Layer 4 of a small transformer language model trained on English Wikipedia (20 layers, counted from 0, width 128).
A neuron's activation on a vector x is SiLU(gate . x) times (in . x), where the dot is the dot product.
The model reads these tokens: "\n" "\n" "In" " " "2" "0" "1" "4" "," " Ash" "our" " made"

The vector x that enters this layer's MLP at each token. A number n stands for (n - 500) times 0.0041.
0 "\n": 449,477,624,428,637,705,484,664,598,480,711,353,680,644,430,579,529,634,511,158,745,382,407,704,660,619,372,402,591,507,500,620,502,472,221,248,421,430,480,395,619,586,525,398,470,794,269,530,451,646,615,490,642,782,329,539,586,453,334,320,663,498,618,642,657,621,595,502,750,701,423,748,812,608,349,406,550,662,316,590,453,319,344,851,567,567,274,870,695,206,419,425,537,423,372,898,562,308,515,630,505,678,665,481,674,406,477,784,379,569,544,608,476,610,593,429,386,491,297,681,264,415,589,241,504,639,469,357
1 "\n": 449,477,624,428,637,705,484,664,598,480,711,353,680,644,430,579,529,634,511,158,745,382,407,704,660,619,372,402,591,507,500,620,502,472,221,248,421,430,480,395,619,586,525,398,470,794,269,530,451,646,615,490,642,782,329,539,586,453,334,320,663,498,618,642,657,621,595,502,750,701,423,748,812,608,349,406,550,662,316,590,453,319,344,851,567,567,274,870,695,206,419,425,537,423,372,898,562,308,515,630,505,678,665,481,674,406,477,784,379,569,544,608,476,610,593,429,386,491,297,681,264,415,589,241,504,639,469,357
2 "In": 479,357,618,431,665,629,452,857,521,444,594,650,620,218,718,459,472,571,297,314,652,346,295,403,595,613,456,637,577,583,797,612,386,533,228,329,600,344,428,511,502,739,626,372,547,768,237,423,273,800,470,488,838,527,497,652,546,375,347,608,592,289,332,487,796,470,758,488,554,413,327,575,715,697,466,487,489,730,295,611,613,548,303,655,269,515,171,651,437,423,561,648,585,545,696,731,517,288,628,365,584,769,437,567,344,490,608,701,503,540,496,433,388,778,445,309,626,582,474,750,404,638,320,271,283,581,221,332
3 " ": 401,532,716,379,764,664,584,554,401,469,508,506,572,443,381,578,473,696,369,309,771,458,487,411,745,597,327,595,656,604,734,336,567,453,327,387,702,464,465,636,555,535,330,359,521,807,436,414,654,608,605,414,737,811,561,519,583,309,302,542,686,187,395,623,760,529,445,247,713,508,496,787,623,503,461,419,355,705,348,365,734,357,246,866,289,556,495,525,587,467,223,452,424,588,585,883,479,512,451,478,378,421,816,519,776,594,558,718,426,376,400,519,464,643,397,491,367,347,460,563,39,519,425,337,317,308,468,371
4 "2": 450,429,590,347,846,442,709,636,572,515,441,675,606,478,615,547,494,680,402,337,721,399,434,416,551,404,268,470,635,607,569,294,498,752,325,148,557,345,621,680,398,912,359,441,477,578,494,388,504,826,550,529,660,696,307,623,741,561,454,500,560,256,782,535,704,659,780,238,615,476,421,518,539,547,378,309,322,628,182,405,763,338,317,670,522,668,554,803,412,766,376,517,512,410,495,774,546,528,164,470,294,437,763,427,561,544,401,643,445,340,634,393,658,699,516,323,531,419,462,399,184,533,273,290,294,410,611,400
5 "0": 268,457,605,555,689,612,657,569,762,332,410,539,397,407,551,687,591,571,646,257,600,430,492,361,469,450,285,527,461,483,426,190,524,717,215,273,230,235,427,360,389,652,504,428,452,474,483,535,453,726,766,455,646,777,460,566,812,412,466,228,548,67,688,643,751,398,517,371,693,426,459,517,725,514,523,278,529,637,478,508,691,416,398,602,410,350,387,508,588,648,407,683,581,468,547,755,464,525,272,477,284,718,899,446,224,388,382,515,351,374,571,488,445,419,482,554,489,368,510,534,240,573,399,255,136,461,344,399
6 "1": 453,411,650,433,903,617,540,516,696,546,529,482,726,302,594,698,683,606,539,344,867,473,285,464,516,249,334,638,596,518,578,346,537,578,362,53,384,284,367,565,507,532,460,413,279,502,538,546,717,798,449,707,602,709,501,579,782,400,646,444,675,343,721,552,375,453,527,443,793,472,423,585,796,587,405,254,362,546,473,347,754,316,358,427,406,604,412,490,541,709,503,571,418,600,658,659,635,332,329,339,255,631,881,511,378,296,506,514,439,395,551,477,541,616,508,200,505,549,467,470,206,650,463,331,312,254,345,328
7 "4": 260,451,655,214,740,496,632,561,497,497,516,339,680,386,604,707,442,523,727,302,655,308,407,427,468,313,408,639,478,400,426,330,484,858,251,101,543,71,469,593,369,617,559,317,403,581,590,500,548,614,445,745,677,789,506,458,689,544,511,343,582,334,813,444,610,340,450,542,728,427,313,652,590,786,377,274,389,607,461,230,745,352,318,435,403,659,396,560,519,535,463,551,552,425,651,839,566,378,287,571,185,454,815,453,465,549,533,510,529,416,540,649,608,554,485,473,606,441,436,562,432,526,475,332,227,435,428,255
8 ",": 411,429,353,275,576,568,471,647,442,503,541,591,586,466,580,681,407,564,581,283,848,550,436,220,710,457,296,594,637,518,705,439,564,373,322,243,701,316,339,626,695,704,534,237,450,650,372,637,629,731,371,411,517,837,490,693,583,348,445,603,523,478,483,609,547,465,574,522,721,660,451,722,607,800,254,585,88,737,300,432,697,455,362,627,510,375,300,511,701,457,525,672,299,339,545,844,545,624,452,572,457,552,692,418,423,347,556,711,619,695,478,615,411,429,454,285,250,574,377,661,197,646,397,342,511,563,604,252
9 " Ash": 415,510,568,231,658,518,587,256,768,497,631,493,736,499,725,926,568,654,367,237,427,294,201,429,546,548,116,442,380,547,684,279,250,479,392,346,522,464,628,630,318,691,558,464,622,766,471,254,453,701,23,187,559,690,298,418,607,510,480,614,490,454,537,470,439,573,716,721,664,387,312,718,608,720,668,271,444,766,364,490,922,555,397,565,467,349,484,514,504,583,109,520,374,439,730,603,399,452,432,531,444,630,550,460,353,660,678,669,561,546,385,292,497,552,396,260,431,542,275,670,424,622,485,738,380,474,400,517
10 "our": 489,221,373,105,560,493,534,467,623,447,389,620,808,345,544,603,727,582,591,241,359,466,698,315,428,464,338,684,355,563,297,508,557,563,350,409,468,306,590,588,265,400,491,411,377,643,471,435,845,480,201,644,281,721,353,469,507,529,419,644,621,529,633,466,706,283,567,307,634,772,336,927,407,768,711,469,742,690,476,604,650,355,332,601,563,540,338,183,500,637,261,520,423,169,380,738,213,314,550,719,812,794,653,561,474,613,572,591,534,483,268,583,252,465,645,526,684,578,397,522,240,358,367,350,226,320,431,392
11 " made": 341,367,614,255,485,735,388,655,642,409,535,489,576,336,436,655,358,789,281,300,581,521,520,577,564,355,444,554,766,779,556,501,438,768,281,326,478,150,470,360,377,736,339,292,698,589,549,544,358,727,523,762,662,702,464,488,437,386,581,469,441,571,552,622,745,389,556,432,540,437,235,353,570,777,469,821,295,437,372,434,502,599,347,683,392,415,89,343,600,373,151,351,513,489,582,742,264,529,573,498,600,582,584,536,492,665,508,623,376,323,502,471,437,692,579,336,385,661,328,239,360,701,238,335,625,296,475,300

Each question shows the input weights of one neuron of the MLP. A number n stands for (n - 500) times 0.0016.

n115 gate: 515,577,537,481,447,561,567,487,492,480,464,524,424,445,611,508,572,435,606,571,331,585,438,574,580,574,605,437,523,445,483,313,535,424,505,462,595,528,457,529,505,359,448,515,485,470,487,392,456,495,436,601,686,637,582,375,404,594,546,482,352,596,616,446,333,373,490,557,374,361,505,379,748,508,448,584,521,302,285,382,610,362,357,511,585,408,574,544,377,535,453,470,528,616,423,470,526,560,536,361,477,424,467,438,485,567,464,489,508,688,403,536,564,472,395,665,466,498,443,487,593,590,444,470,515,454,515,401
n115 in: 403,682,593,612,457,571,361,447,684,533,455,726,649,565,647,412,533,383,515,416,421,633,972,331,553,586,320,434,405,584,572,566,618,463,546,560,369,444,355,810,553,413,504,769,566,617,496,389,719,542,582,537,586,693,489,569,587,477,395,357,222,714,409,538,601,819,418,519,387,515,336,304,561,463,454,624,693,468,405,637,567,654,682,637,485,389,692,564,572,603,603,464,735,602,613,677,322,449,243,452,444,569,500,511,526,466,486,713,643,579,579,481,636,534,553,496,496,573,577,433,465,636,493,577,496,616,496,594
On which token does it fire most, and how strongly? 6 "1", at about 0.2

n18 gate: 466,531,400,506,549,607,431,683,621,463,628,370,399,511,550,475,522,392,511,432,539,581,543,460,520,425,601,662,638,405,580,341,364,495,434,517,439,453,659,474,444,428,611,564,587,371,478,448,475,348,547,514,515,444,409,578,413,664,503,467,576,603,634,533,406,538,351,548,425,494,590,561,531,573,514,315,221,355,392,529,494,597,537,461,592,460,412,656,391,505,571,407,401,436,503,571,436,449,734,410,448,307,486,527,599,425,508,474,425,416,555,377,376,338,522,412,582,527,403,407,319,433,505,364,582,371,550,441
n18 in: 376,625,532,681,491,383,497,358,364,427,443,425,353,522,423,600,560,511,631,506,401,449,664,757,663,556,414,415,618,607,451,494,828,581,506,415,548,523,433,500,474,638,406,516,558,536,500,514,528,649,427,553,586,517,531,423,585,442,469,545,386,528,469,369,608,458,590,372,520,591,648,488,454,403,597,599,698,557,401,470,418,475,622,506,446,396,549,469,391,489,595,405,548,662,455,606,392,439,511,508,523,662,550,464,352,563,593,432,630,485,680,563,540,577,571,567,523,481,431,494,480,429,364,558,371,682,477,375
It fires most on token 9 " Ash"

n124 gate: 559,604,616,654,424,403,315,523,655,503,562,657,340,508,382,292,380,516,611,337,545,625,530,477,616,548,594,514,530,563,352,437,508,419,451,536,486,478,584,684,614,535,590,522,461,519,353,464,664,357,439,616,494,548,578,478,486,391,798,326,452,541,582,266,636,481,388,537,545,576,589,488,469,582,500,399,659,527,481,424,584,497,592,563,384,540,446,602,424,640,606,449,586,525,464,542,443,404,414,434,492,445,555,465,483,520,479,641,370,377,534,622,420,557,500,550,532,434,385,467,654,565,621,470,447,547,469,622
n124 in: 495,674,469,545,412,683,519,432,534,542,604,453,409,663,535,442,571,460,500,492,527,514,571,375,459,497,324,415,450,503,492,667,505,586,550,587,557,573,465,523,525,581,535,602,601,481,660,623,503,426,511,332,571,634,473,474,473,708,399,438,431,286,336,500,452,532,430,634,505,448,393,599,508,551,500,531,595,503,481,521,538,571,659,547,620,575,516,574,479,479,323,596,503,508,462,529,401,386,311,417,449,375,631,637,602,484,352,349,546,520,701,656,492,342,571,336,497,458,550,597,469,522,519,529,602,624,380,552
It fires most on token 11 " made"

n56 gate: 541,553,626,494,553,607,595,503,621,617,481,390,637,625,527,393,369,608,367,547,543,407,469,533,396,535,370,324,608,566,435,464,391,655,525,446,522,495,521,451,566,523,432,516,611,458,452,421,497,596,495,473,497,413,578,524,394,536,516,497,598,622,630,579,339,649,581,377,508,473,428,424,387,468,566,592,500,520,729,529,325,553,528,569,478,450,445,465,534,434,582,407,503,524,511,564,456,682,444,548,522,331,513,513,599,361,490,432,562,599,635,454,623,367,516,423,492,679,461,652,707,280,646,405,425,535,489,448
n56 in: 290,638,650,341,478,550,556,399,645,563,551,434,343,463,548,401,517,506,427,521,791,572,715,448,440,615,581,483,500,584,412,594,494,409,631,509,462,432,388,517,470,531,369,345,398,376,634,453,452,633,370,491,471,521,503,448,527,430,533,589,512,418,318,521,384,433,220,629,565,539,374,522,452,567,608,454,573,414,694,571,500,552,628,551,545,518,543,494,503,465,600,511,609,545,645,436,611,506,303,497,494,637,325,463,409,518,450,590,720,534,678,581,412,655,625,474,533,529,563,585,297,527,421,515,444,515,482,645
On which token does it fire most, and how strongly? 3 " ", at about 0.13

n7 gate: 470,539,440,545,392,534,463,546,566,591,642,494,579,439,564,386,497,612,423,432,549,483,442,471,442,506,512,559,424,323,478,488,511,348,479,629,540,532,620,604,491,348,512,670,424,573,310,588,378,561,466,534,475,523,592,452,480,512,561,434,337,384,567,407,577,489,443,387,491,572,517,542,576,463,465,405,266,454,360,536,767,376,479,574,656,447,820,454,564,616,650,434,668,292,512,568,535,466,614,480,739,485,466,665,431,404,508,572,315,560,580,401,500,387,621,491,406,525,508,514,587,598,551,500,457,326,497,530
n7 in: 551,331,525,533,541,440,315,434,508,492,402,522,543,592,503,599,436,482,354,551,421,620,477,446,532,571,489,397,665,564,470,552,461,505,582,424,421,450,374,462,508,523,532,326,459,366,614,606,495,538,440,412,523,545,392,382,484,527,458,508,495,456,415,667,342,448,505,521,503,415,529,583,427,547,503,573,682,644,433,515,497,724,543,350,312,557,365,505,332,459,522,480,505,614,558,494,545,521,416,471,405,581,383,620,537,657,353,353,564,431,453,601,533,500,431,696,308,456,618,529,489,556,479,544,531,644,378,452
It fires most on token 7 "4"

n1 gate: 671,570,455,444,472,562,172,568,523,497,563,324,371,526,571,508,529,595,543,652,592,615,500,508,377,503,424,555,558,466,389,475,412,613,489,530,581,619,521,551,651,565,557,346,545,545,476,548,557,252,454,306,612,593,487,526,546,564,500,549,643,489,407,437,606,537,427,475,484,500,495,302,580,468,648,358,439,401,503,357,492,577,522,494,631,481,547,377,456,439,481,513,366,389,454,665,459,492,522,535,476,550,638,424,414,585,531,460,473,463,443,445,534,364,600,529,744,392,400,492,343,546,388,455,519,530,462,583
n1 in: 517,384,443,412,705,591,408,545,505,469,457,449,602,565,450,515,410,575,397,510,438,442,592,513,419,604,581,609,257,359,502,490,638,485,428,552,520,368,517,384,651,409,570,488,640,510,372,358,470,576,500,493,551,610,443,488,495,490,465,517,467,466,543,666,397,431,525,543,338,437,554,516,424,490,399,513,333,358,493,402,609,490,436,414,445,472,640,573,430,495,421,550,522,447,525,342,387,500,436,380,483,467,475,442,495,530,563,325,523,301,525,518,372,613,502,386,482,405,488,562,453,518,637,485,537,537,533,558
On which token does it fire most, and how strongly? 3 " ", at about 0.14

n82 gate: 545,446,606,611,414,527,586,461,362,617,472,376,497,623,467,315,298,538,563,435,486,561,348,469,388,547,636,535,586,416,553,619,418,549,477,481,605,425,399,547,592,450,494,385,543,422,655,590,581,629,459,603,683,430,610,554,405,410,539,483,657,606,506,531,514,505,396,584,489,500,484,506,506,565,539,403,491,512,532,527,635,462,486,414,739,305,391,402,495,584,531,545,385,755,425,562,416,443,599,638,390,426,576,275,486,436,638,433,486,598,547,517,524,620,492,628,475,548,419,607,274,503,554,430,563,475,422,505
n82 in: 463,435,241,482,484,317,503,431,341,598,452,682,546,506,626,645,448,486,547,530,419,410,463,415,506,604,360,520,631,683,563,561,606,562,611,399,331,613,260,466,500,420,650,512,488,541,429,386,584,406,464,421,616,578,435,645,515,555,318,631,488,474,563,491,442,556,331,632,527,530,627,478,491,395,512,485,414,446,547,437,485,387,669,638,401,442,382,518,646,547,424,569,376,494,518,586,464,468,453,228,563,280,339,454,379,524,545,331,389,481,393,545,645,461,369,538,546,599,352,388,355,473,623,494,403,577,500,546
Its two highest activations, in order, are on tokens 8 ",", 3 " "

n174 gate: 611,606,563,346,382,341,569,325,439,442,508,655,469,585,569,559,594,495,516,455,530,469,495,641,503,594,653,557,530,592,458,409,603,497,489,643,415,329,456,463,436,505,492,449,402,347,462,584,397,461,437,400,515,536,470,524,581,387,434,395,413,533,606,403,625,413,434,405,456,456,418,425,461,508,587,625,511,497,589,423,483,584,682,622,308,678,503,556,529,327,472,497,607,367,500,423,486,589,473,500,439,650,258,339,670,366,503,509,447,416,533,419,634,428,251,582,412,478,543,377,514,558,381,432,560,544,503,444
n174 in: 486,531,550,233,553,554,449,539,594,593,309,469,368,439,301,442,246,655,367,451,491,451,485,371,673,386,626,570,509,547,607,367,530,545,339,680,458,566,595,423,503,564,588,547,559,342,553,606,476,640,596,385,568,561,497,372,288,549,569,344,409,595,521,503,730,470,437,336,335,717,420,453,570,518,336,358,463,400,438,451,422,541,447,426,548,565,456,455,500,429,377,529,563,563,524,526,427,430,602,491,686,540,533,398,342,700,605,478,503,582,299,591,554,509,488,554,488,409,494,643,541,421,470,488,512,410,630,477
On which three tokens does it fire most, strongest first? 11 " made", 6 "1", 9 " Ash"

n5 gate: 621,491,322,512,333,597,480,468,620,420,425,559,465,558,465,342,469,483,707,450,644,459,397,597,305,546,524,503,318,374,506,527,460,523,556,486,469,532,397,541,404,503,471,536,461,489,707,703,361,579,597,455,578,700,474,430,286,617,540,480,555,469,543,538,613,509,500,326,514,650,449,323,482,492,369,379,467,343,469,290,480,534,402,630,483,523,567,613,572,356,579,597,503,566,514,291,488,565,403,514,494,547,562,561,338,465,633,464,385,476,549,604,459,303,563,361,565,447,511,318,336,581,463,472,548,546,445,428
n5 in: 552,461,570,399,398,470,538,451,548,607,574,785,456,492,770,481,574,524,476,450,533,637,589,517,440,394,455,473,428,561,570,343,562,592,391,394,538,459,449,570,517,531,497,624,583,320,540,463,440,486,514,455,488,440,530,519,357,431,484,497,494,607,330,429,391,484,573,473,525,399,395,469,312,695,360,548,520,316,651,456,590,622,539,409,421,511,447,464,599,511,519,693,565,473,378,378,610,495,381,516,429,626,567,505,427,442,559,608,735,557,533,599,490,429,456,635,600,534,386,470,559,522,500,343,454,570,462,395
On which token does it fire most, and how strongly? 3 " ", at about 0.52

n116 gate: 538,642,552,462,385,589,489,460,492,414,455,500,422,508,625,411,415,474,583,441,521,436,406,643,500,458,646,626,510,472,444,400,555,340,495,431,474,466,419,555,452,317,513,490,430,567,471,635,500,417,395,726,595,585,574,369,655,567,474,624,567,664,545,543,467,364,629,495,534,701,495,417,422,624,390,560,601,429,539,530,508,469,582,523,681,497,518,287,625,505,516,586,518,704,542,469,487,518,429,555,566,372,557,520,395,567,505,461,492,630,524,620,427,449,526,440,411,557,446,547,429,646,562,303,367,555,431,558
n116 in: 483,442,537,584,439,643,439,347,452,363,520,539,477,458,633,381,394,539,508,378,556,464,343,669,521,432,412,587,522,594,478,578,540,470,393,543,475,447,596,572,639,383,582,633,413,629,545,565,615,492,518,547,517,549,523,512,518,409,558,505,492,557,510,403,463,613,520,644,652,609,503,487,428,468,328,636,636,326,584,527,492,443,349,552,495,521,534,446,563,659,510,539,598,464,528,500,533,455,561,590,444,490,572,520,429,457,600,316,411,354,477,495,444,643,637,379,651,473,362,402,487,536,592,428,402,566,457,605
On which three tokens does it fire most, strongest first? 6 "1", 10 "our", 7 "4"

n9 gate: 484,456,286,541,680,534,506,483,527,533,506,457,376,459,295,408,450,401,464,671,440,406,410,314,509,410,536,511,553,406,497,713,503,494,515,327,520,597,610,484,778,486,548,385,586,337,553,525,446,373,545,623,672,497,511,698,534,378,616,543,572,458,520,594,447,475,514,443,435,389,576,627,494,475,598,590,415,433,566,511,458,459,517,561,588,555,552,437,484,533,540,432,345,432,378,445,457,489,697,489,562,477,497,365,463,646,561,634,585,598,418,397,595,591,537,702,581,282,376,486,482,531,545,689,489,351,480,451
n9 in: 458,533,503,500,597,612,415,488,351,475,541,625,619,660,518,533,392,593,609,372,547,732,573,473,394,602,454,568,457,463,506,404,600,575,410,584,480,503,454,561,353,564,564,500,408,676,305,408,529,681,465,471,351,339,578,259,462,589,447,544,479,503,438,482,548,566,491,444,558,526,370,463,797,366,406,326,533,566,557,486,459,486,440,534,491,488,387,553,489,623,390,699,491,620,739,413,368,420,480,526,398,365,474,531,558,341,420,485,412,473,509,697,394,497,564,497,545,648,608,422,684,427,446,383,601,567,521,562
It fires most on token 11 " made"

n181 gate: 500,544,435,621,428,514,451,480,647,539,491,427,386,497,396,500,427,575,630,526,497,535,522,565,552,471,581,441,483,511,503,438,565,454,609,420,480,520,509,228,332,437,442,486,554,517,565,525,647,535,514,686,531,618,594,517,387,304,621,365,424,573,572,538,583,350,389,381,454,480,463,596,626,787,480,597,438,531,564,517,583,433,532,260,523,447,597,532,552,568,599,541,472,644,408,703,595,562,477,647,552,603,588,503,520,436,427,518,650,644,320,474,541,529,618,494,256,478,687,477,583,462,596,649,545,278,500,390
n181 in: 525,529,540,719,543,475,472,531,551,685,322,443,450,530,523,370,542,647,548,552,533,397,433,563,650,334,513,530,530,460,608,503,626,571,590,543,702,623,419,573,427,493,454,329,580,587,432,369,412,638,406,565,517,539,472,279,637,649,544,421,484,528,515,441,669,470,477,487,554,549,546,497,612,412,461,447,529,418,450,431,646,450,397,456,464,571,542,653,406,482,497,564,398,497,354,341,632,605,492,465,543,466,586,401,485,523,481,436,575,578,408,459,532,505,544,485,390,515,577,604,529,374,482,500,482,597,474,539
It fires most on token 6 "1"